Layer 5 of a small transformer language model trained on English Wikipedia (8 layers, counted from 0, width 64). Numbers have three digits each and are written without spaces.
A neuron adds its activation times its output weights to the MLP's output. To switch it off is to set its activation to zero at one token and run the rest of the model.
A neuron's activation on a vector x is GELU(weights . x + bias), where the dot is the dot product.

Input weights of the MLP neurons that the questions are about. A number n stands for (n - 500) times 0.0022.
n12 (bias 0.000): 615600505580620503327405506365798342424519389551647455513754572421173359419711597697136368386647542476499405489580765399465533239479512533659583647717607322111686749667705530281515561539172539
n23 (bias -0.023): 413608463668437582513414671553533548618618605373534584444274516464362562376464781604604522442442515459486396464574491522559631615600560380397358362549612702486328426281243717380553276490421508
n24 (bias -0.004): 373358530408413598662578518662630287489501541541654448647513315501516958496538536466512287594499351678648660344623446734452300277373516498464522718292129665262397518705691228653470784397403312
n29 (bias -0.006): 493282332580471592593502649545504658345473358437352551295506447506547613205359280291394862420770401480645521368307234770370470349738603298570654395716413544441862782633411690590427559295603469
n51 (bias -0.027): 484488558522687478417607416309804405421551344480317424435727757553227638604322442502498608524837349638823468665678460218428314290436404646513668654908407292844423332542410828416045606346375335
n93 (bias -0.011): 465470561488666431713421602504676724632391504480379584428319457527357678510454365594463513671551426476750541412271686458439417687427505473602530480610587473588490379282464394407606202526415579
n135 (bias -0.015): 558295425548686587533729611368377479423582521557398597267694600510414729455061531731290429327522453438499474528387568500447569402454212494659789648487495378350965417576555560132368659585558567
n163 (bias -0.021): 696320448457499497562534533445595786667310613552462476519552687369267639385302479311585635598603299235439538328486477516432371317295618478542639546647652497498595468568267528556554632577506338
n166 (bias -0.003): 489478568402554553484145896526298687388485573186259451607412273251540607303662696592476564703562451636643475427386385638365369712574529372823324113589419462686465425404561328610734635696441672
n169 (bias -0.031): 232686408447675417609425749462415594685514429577517336486392427568360505615225406356454575403519600733749587777603708200207661734147505594327398315623363513150542507286493539394761628702535438
n296 (bias 0.001): 577547662330434624757260434243406445513559611448486589453346818273464876436365718588586547592642685779565599433484653250297432345255492658615517557707483398512524284405324354685354398413496331
n351 (bias -0.029): 597195821435666713688285926598445725597500639419188307510364401369782527519442636793531083844325421567543866364443667393642246686253594216464561390363170479668435131451590506491605782583448319
n360 (bias -0.005): 634625401369596444848515415453546288653516449591593426349378360430690655538483577388640593577175614472494631508451558429529510568515765556362336610588420179514512331482294411667561526411493282
n363 (bias -0.004): 475200536499699506793604502528696257575551463644526458343741579818298534461480494426572529621339492413500366408738513550472399363326282696608397516393189481425654469468532473468510431516396547
n397 (bias -0.013): 459616420623632333686413456362477344516512299670477451473759652367502662492576805729605396624731207434555269423483547250352351465532321678678820580541428666639434077376453836577065551615757450
n447 (bias -0.017): 733519692175371618428414759343685274326594529297515377659496364325636498677382140559405640631476504338653533654385859392530513603513837670729532386359639273513387455323595134898533494269497572

Output weights of the MLP neurons that the questions are about. A number n stands for (n - 500) times 0.0014.
n12: 384573542572699547402407548356808514403545567514619418622483550271169480598563493515280320301709379555536482499545712407409542530371295429761483678716778508246487729351658492393264591521355663
n23: 519506484646660421414457378446480598594446687557458584337607535469520403526633418474652454363401563698477384398483374367526727447509450346411495488567331271360476414592852576612628425759702355
n24: 333563646641649605551278558494431271691547370469396773483428174472489793792645342394660408493382385379701395513496475439603630531400421765503430533373379409596447278695551284538381769465453561
n29: 429341434505524586565547459571307649737528250584446520549533295524488440448364602426395457458305385485485569350536393646462603350408637379659661596488667520334633498479635667558496639537396252
n51: 713443846361372601344406472569371527493526352782337392518477617454263607470421354737505709559438615503285638451503407168863328411445720501419532629871555573672398281532603531632132649506303432
n93: 605347460635510414468545694520356540683558508413527651552734634404629564461416414404590363512641565487387324531502409522316589566277622450768562433461492245523445354566498580543457463455400446
n135: 590307411525573571451778608488399433505754538730499555319597719535464653457354661653295550465655460461294371464323626366573545472550477592508585626278366342349744486408429440514408588381528264
n163: 599472418536372460607513554490709598566368548473501762612420544551456425624284505289470462532597419384475519417497702477683307382586621368630467611294568553715477557375449404496363447389506481
n166: 505489613582585427627563418599342440412626358488305380757522390643653663545705819733440520584320524634505335428505542488360430435298532409691450446608506358487343550034527430609390267712373595
n169: 702725264411421402446455322519517023430877303567213719439634530563494302337618157256537412698670787463695495603305600518497611526636354448594513429697720597281115532573456668367337722516626625
n296: 400422424421489529489134489431434602422531597450573651448427746492349687451402549542409457499385565567457838423458587470590544326686565651619466665665313646568344518317560402713455236612319528
n351: 441345693256303628524762494508623836377547319860381769716425345564597688559706366719562414676306679569905578371491442497303512609498461199207372711400118522538267516445441386417656456221264512
n360: 483426482395493535320426458448511484518451487437808431422400504379382595395345476658822582370610452417517664582606496521534623636526568468433400540379562421536540386526503605429442469409487792
n363: 415711378479365497384578404454591507457370436221462652667531658511435807502520739652459483522310432369649450550498709531565512503597399367239468452651472434405458712468722485467275529236390754
n397: 567625434660425612674271370430403396633347429639450287518491708530377468387640467568711660299602563330466523351596296299450743601397448610323698567453743277288806427539664454309568664428589488
n447: 882347548172416598674487691252660353242316444549518337418175411544723476730686466532284448559454224316769561468555701468478522586456764530833706479387560630473584493224456338686525412310678695

Each question names a token from some text and the token that comes next. It shows the vector x that enters the MLP there. A number n stands for (n - 500) times 0.0087.

Then comes g, the gradient of the next token's log-probability with respect to the MLP's output, scaled to length 1. A neuron's effect is roughly proportional to its activation times (output weights . g). A number n stands for (n - 500) times 0.001.

" Fort", then " Wayne"
x: 617577297606457524462398444346459731635479500597532454364520324280541507657504549673555489248538300604336596467634442553455610440420587617433539420507589484558740581494557373447625169435439577
g: 408671421466418509687426650610490324674498421534515668315477661337413474502342381458591477457560530523460628520654666405421407520332496458410762420695235549156607414387419479542468809536722534
Which two neurons, each switched off alone, lower its probability most, in order? n12, n135

"po", then "il"
x: 554400258611508618365542494455454661660464407640552331539505304472486645566533602661650436350406398476367587467436456531368574468385580716495533479515629522598629530559626475460514031444491471
g: 446371601679696587490420576686576621251397503670444603506494622556409295413340601530375502408544480419358576679430368487568334483325367643440842582376569479359446753429647317488307469539516716
Switching off which neuron hurts the next token most? n135

" Thi", then "bo"
x: 680373287515608502455453421419486779631418509598511358391487331342494555654489555636650587314482311530395510401635399536437630416435530665484508380540540461622705542585581439539611180423409594
g: 420279524464583536389523585278318547223617349556406589548503423584584560493470657661267704253670769628522264634478353534635432656564531618370391524534636494455528679587539380399581296571440417
Which neuron, switched off, raises the next token's probability most? n163

" Qu", then "o"
x: 691417252606607493381363560451465724573463477608516416431516269339496549660519610649620465283530372514445493438531399599374603368484559728481577388459585541585633517643540472394582179419396609
g: 613748520494527359639353506384409468472264585662424490551585482369693721156544673514705412445482529661389500488434598443437571621654668585616285567476563285472310353296627334626465389520492498
Which two neurons, each switched off alone, lower its probability most, in order? n166, n23

" former", then " love"
x: 709488311528523528462364413434621706553485517522623359366446439299538642660501543649634486176581403563360478474671391556447569486423547578397408461545525424628649533467606418562586153403443648
g: 666406802696599446465640349461595507516437327435549883521516480525638479552239460414665585550475469470570401542404390431558461794428291341517719546540363397532409437304618437396398367373577639
Which neuron, switched off, raises the next token's probability most? n296

".", then "5"
x: 566341355689568483353415483500489690501457669495643444479515333352604518596532535672626350281619415550432724464561361683500569464443460706411588401423341486603525464640549448549394222387386606
g: 606305605640432499375446393325463538342715333706413363448602597463555687686463424627521356548375335570454632696562536528452742602469386321368483546231475470569790447625455258608624506586431392
Switching off which neuron hurts the next token most? n351

",", then " as"
x: 646357334520583536448433504475599678641471544609464302439461395317511590642521591669577451233589380599375572475560363504413543527451603782334460432576563533646694481523416434549377234380392624
g: 535783567468537641658544416602513834585454487599569584207610614491465604468492473575425592349413499238690477494534601429639344456367421412291569399759530538514374538560481360386261451616345273
Which two neurons, each switched off alone, lower its probability most, in order? n51, n296

",", then "0"
x: 692350344573630605397411433519545730583450515597559370363498338331630597664484614642601416305571389602400698365602393521451543357432499685483521490506429470601553398566607476540486181385399530
g: 480609673424392477485503744511558528568571581427562522493676519500371718515324596510514247661300368391760507492528315323240476511605572341597469288857436583640377455581308572422512422510588395
Which neuron, switched off, raises the next token's probability most? n397

" ", then "7"
x: 582347357649567539436392387531469684550453501600603408453455222351598576712549609575584551294640347633421596349596310591485552379526547700469525524472394522507575493587575402544494159410383607
g: 487666463428412592466672674491474618480368605757442484676358378419353266157721673536487466608509344471489566322584339500497165364382434554589448715714389440597462580552509583577472547504623499
Switching off which neuron hurts the next token most? n29

" shot", then " dog"
x: 618499465623504526440445310386526779586391476555665373340408420341484651728516557704549503254514411505369599376533375527500555515539564613445412453515590453594658585494509357521590143480398590
g: 510473554577716352479618457440439342294575362283501628625493448537695640405366445672609715481416482652467404461324548370294535825357558475520493650449266664530608469460637491441722307349635407
Which two neurons, each switched off alone, lower its probability most, in order? n93, n23

" ", then "pa"
x: 694418367668535549392495416428608731598501532556468397408406366351557532677500493631630563220555434547498530399472301627417571442577499589395479531512433455541630611501583372560566067605368534
g: 264508355648423413599562434492492718384540346506498509415338574542540346569501539655424628479242570538396540574599492518507656665446496459312951673577407244616460305738572465389546481378551398
Switching off which neuron hurts the next token most? n29

" who", then " demand"
x: 620384381591544468465420419488515756547415531549586390350435452379525606739487588674637541240582334537355494443662358541557576479404578626428459368561519430574662484512571441625491124459372607
g: 602742566471526390555383524570576482566702590322456553416560615733504648440147555578448615535276366278764532492579697399460460720501437346532441373573463515445406394390503309556751298513471393
Which two neurons, each switched off alone, lower its probability most, in order? n296, n163

" Barr", then "y"
x: 656446328575514548436405420468448759533471534563573343374535304409505537608519517719565551209562334570335533457633447497519593470395563596464502443560527422559762527554571466435584090509433629
g: 475203524712514546649469694746472562507282625728502561380622504445428615402419374404545478418432463515354586391544555508611843762630652333543622602274401502460465413316427447376327462510482389
Switching off which neuron hurts the next token most? n135

" “", then "You"
x: 638475437546569428440496460470475812595406468584565398322420372429536578776447527665572555271552406550340529385591397637492493499422510637428542392472466419583642563508700349489550140482402618
g: 479656520504558438794612348394299338652617509363394632378511747471367532731431476605524440326704572527709494259500758432479461681476678415459396505380462428310351396585499503403509611360391662
Which neuron, switched off, raises the next token's probability most? n169

"2", then "1"
x: 602447295630626566409389409597482573655476503634549400358448301363565651737609547553587387339536360599363511373668358530505517379421548695534503553480505516585604538566542314640451200365358606
g: 181449585428520630412672436570435448430488544812366428465566284644455406609509505532513625463661504723360691506482534648348629511640501309369367371283349599509457407653436570797445645467318501
Switching off which neuron hurts the next token most? n24

" Val", then "id"
x: 567453270582574485337359399413493736568457449543615412416512313317549576692452560629601490276571397543379556446474413596466665431506566703448523332517514498611707573708472469452629212469381580
g: 476428651723510306419377430561457452416470405445507474517619663730335398619426520394369287486296409850676271584629769506535401452564224526687511524514574437435594608521496295520657444538463621
Which neuron, switched off, raises the next token's probability most? n29

" was", then " still"
x: 594448467581475511451379374479491824602418529565642392359442443363535614740456541648574441274627360565376501434633405564453560421465506653342473431518493448667667502482517439602550162475346644
g: 548516621557407727589518442357745559632525529513413768632428354601652497372336761437510591397601259396632519461464361479419470822444248343451399546636306480486365271518505468533591462666435427
Which two neurons, each switched off alone, lower its probability most, in order? n23, n163

"7", then " |"
x: 413318402580598487406523354518485633514492607527658409519543396306656582661625486639531505365532345537376723391632392543697640367473469775443528454454461479539494479533537441527348151463379602
g: 445547424684391604399262588355351585670558642305773270628643727447615503663407594475551528314544474421394489492424422374568361528588290560300653547455716459541560503517251574267544500563657515
Which neuron, switched off, raises the next token's probability most? n24

"\",", then " this"
x: 651416378538568555333433415450536780649465584600609355419493452436536594711434540683626513244527380542439566495559482505397446482500621719301516370504479449601620467523435472589382166471333590
g: 563335556711379508397776444591627595607513407642455707538479688581569519453345557568495566489553522494473654337504338529527746352477455387410468659389676444434491284430238179350530445770431365
Switching off which neuron hurts the next token most? n163

" and", then " his"
x: 686459369568522470396398439460522777605412544583566427345479536354568642698485564673617522209669374578413486400605313528477540469434513630396459435541552462581590468510557401606512110430405585
g: 529479313494458554666521405565688535549388510803572559477220694290461616558560415363459677423737575472442617296227327454456513288490530526434744494311592421298556635669470484373561606551513538
Switching off which neuron hurts the next token most? n163

" |", then "\n"
x: 521426408644539516375331399469437696548461543528634373471426430308615579719484540617578506279616436631420687419553355507471597399515496799476519387490372489585684453593552459535419160468380594
g: 542522531548285656447416731611566427485399511618581537694576382361573512461731398648288498269366628284616239693549477679661556614478218450630526321679500488342418571520602438418495333550434428
Which neuron, switched off, raises the next token's probability most? n296

"|", then " Party"
x: 578491377534618515420412457440400682669442508566602354466419433440541559762462554656546513259586389609366569466631420528423679417422559749333510431480465490592721604412492411520509137401410528
g: 496451385583496428419573394424464338527350563561573521503444551465614464533498427570523427620487464511562213816586586659583763565469169569683582416749420453188536391322626452367458477804504386
Which neuron, switched off, raises the next token's probability most? n296

" career", then " earned"
x: 651458358604516382374475478486644766575489548549595322385467424374535598756491587652569551233518391495307534465510369493535630517481535692358403418533467440663582561544464366583556220439321629
g: 388462334357580385600450306721408595316387241366341548474595801592471391602422552656628424474527643456396473487748473485362458507531428413526636632353476464667552391525501839544447591708300596
Which two neurons, each switched off alone, lower its probability most, in order? n360, n93

" movie", then " fictional"
x: 632535409575571516372397348456535756633447520531664371387474423341621559720498504752633517253494411529386510443558388631448577509457584634393398487522544318636619553483535402421567166431425494
g: 536451539459637439728532508466436435408335322214406652402180597432443407401486434636606671435555394687596396450318539401328349507451724703578489748552347461470650716455737620574502529472508558
Which two neurons, each switched off alone, lower its probability most, in order? n360, n23

" Liberal", then " Democrats"
x: 689506320545538469404413435435500607604440452490601414409545200310563557674545637741608480297462343646363560367622387585559617419412528645459471569449483475651733527460517426469620212434456538
g: 534524584548509415770659494393482565557681511481452547484487528354349595343403554522584738560475322487618448256637423493175531700458256368717476454566486514523686293298401617650493664485562261
Switching off which neuron hurts the next token most? n135

"ized", then " representation"
x: 686554342610440548355435443382580649608466600530561365396562498267595695682425460675671442267517488589384460376571334549409559512467572633375435431495598405590598586495600392540642158446397520
g: 447358499637331486407661535531348533427486461497407383610574472585573541634542498544581187727382306711676427463530500788494576219662425491483470772588396577498641384335212432423692455492467530
Which two neurons, each switched off alone, lower its probability most, in order? n296, n447

" who", then " had"
x: 647453345614492468454440400505565722476439583479584387370438426399609590704484583681653493198574355535382478434642373568518583517373559617443493342558576410610695517460560494576438136457370615
g: 478404410531648684606551271482488650598374495327325576377346531401362481436652430484502469493659485447439666558533425676360501412590344406387711429570666451409436400638789585780458762553212403
Switching off which neuron hurts the next token most? n23

"|", then " "
x: 600447377502600522447425419446434658671406507526616343430440448427551551790492596589572504289596407620362626402620393499459704408439531742373554430469438476596693596420488398499545122430460517
g: 494342685504457416463575282209305601416415584715491480444593388458491575429423680107333505536519414569708703640453405576517419544548478519539593293587583680540323573699590525717545400463579361
Which neuron, switched off, raises the next token's probability most? n360

" the", then " Indiana"
x: 616528332521494510443385400438553669602492545534573411334441424355577669659486589613576495227581397611355486428642350581461562488431581730401538428507480492578678625426526368579589105393394626
g: 460379516316383742638458507296602403543450524496541440497416291403518596360580461539536664590539528521487568366392607394555518364199752461485555527772326717438521414509315659682424782575622284
Switching off which neuron hurts the next token most? n296

" a", then "ver"
x: 590381400549579489443384380485511698586491513564635364366397402380555647674429587649574516324575390576307460440630421567461541430450601674414461406513418484631681554574620428550562078421409660
g: 378319467530503781618629439438471487585466634457531491410229430743582511448377316468278526630446471354583331338259236754457478501467438441721497629650470539657636594717402617503536450473523656
Which neuron, switched off, raises the next token's probability most? n23

"1", then ","
x: 606424348641556544362448428620493553610505497656518435409485254455617651695598570585602444257483355605323532342591393518458543374393546725424534582453549538593587551591476338618441172346457614
g: 719599390679567340622449399589455599564376594402390589541679527569559472597673522470426220739518308175216536656555661439484325523553511569705411423412373498436378485698492479340563469614555324
Switching off which neuron hurts the next token most? n24

" a", then " student"
x: 620408444543543482457406358446500699583479524547617389376423403425585660666436575664572530293555404569329457423629404536425546440446585643384476414487469446634681559562643449549559026453435661
g: 512374266348663388554594483249580284500527599536523448464620393432331595593492652444438422442695340420471265366797620521636624679355621523599624556538495544632673307478296647253523572556458572
Which neuron, switched off, raises the next token's probability most? n296

"\n", then "|"
x: 619503400636556556378466522551426697606478600616574389361405368472548637719475546715508411237611388541281500501637426572407574396418538689273606416445501535606632491484456457497490248325380636
g: 610355548484499480568422687474462402733580439631772642373423263372590500463348627312373604603459376623459553247679522572465531663336344428388642663774536404411604414333379486416599654562513322
Switching off which neuron hurts the next token most? n135

" showed", then " Turner"
x: 617446406584452500374370384451484766595440554525641417366480475350578706735448551735604482224569396585427499352579394603465527481447562648418497391457578394596613552568479428559571187453345561
g: 609529422467549552480319528329398378417373363653417561577445566428680778228461602418573668325431592636394553472469627405654439695373587470492687243818475652338688521506355480456473640354526404
Switching off which neuron hurts the next token most? n296

" and", then " first"
x: 644413326547485485452443392483580708528429586533583342335481530312580613635492632650647398190632422517400498439632276573397576499439561694464512469596550542619667474442520473551494161432355587
g: 756550735440568396479277557565497456541556536717449683440447640627650415315482477373468511374401415595631463473710389374349373606499410575640415507373315564649598643364440374153587540470368760
Switching off which neuron hurts the next token most? n163

" National", then " Association"
x: 613542309635457522432388447387560656573526422549612380369495337298606545661472517647678464244497354610372490504582407638425601442474593664451456541503516479661698567471546392452618120419417574
g: 297482332423338428640376535489831440582331652421493364470594611535450554583569321853538650444443396575495494468528464347493659597629533568533637646556546353516499126578387649456287508539322547
Switching off which neuron hurts the next token most? n360

" All", then "-"
x: 645388256612494456462392520495457695583484542523598397411407348217539520647484570641626484169526400522410541521588415598412666439443588760470514423513568482603716540560557464408584223426409555
g: 669396309608525424502670539801317495497572634372455438448544348546476493551472565540321239417537571169454453582569552573452582359411414369380583324680494757439355675578728307524503640664580557
Which neuron, switched off, raises the next token's probability most? n163

"fe", then " Council"
x: 661434303517386480453547430426546736655419433509655424529497337365451545662571464634639380116401400553405544572409278575474632526491509650473447503515636528773502621397596493378558288514547504
g: 342673671583424520300605542391555383505527412578452717399342417308556500495502585434629491547655535684610551588835666333319653596581395614419287629394419443711466252315380535487486325442603408
Switching off which neuron hurts the next token most? n23

"incumbent", then ")"
x: 680453282507510520435371403441596579518403483579589333472452344309546626747600589638562465269497360559374568416625455505569571433372637625510411498469563490621735511557451363595516199358526682
g: 488483575590489674397585603428533279504263601610764450471539344636612544626564384442344449583456540236289343687407692455795491734511396591595369374581533408411302690349483606528401499369510520
Switching off which neuron hurts the next token most? n447

"6", then "."
x: 583352324589605574351460391504570657521524620524651450432547292348617658668648474575545336329461497499393698399641325619560544381507440763483575543423517513565463481567516463532454200294382491
g: 554577523573537546622541360535619381521435474566523612379344510460641604106425265388439639683451433446542448448307725629344471487534653479801504236769566441411400593620589540620573393404333427
Which neuron, switched off, raises the next token's probability most? n24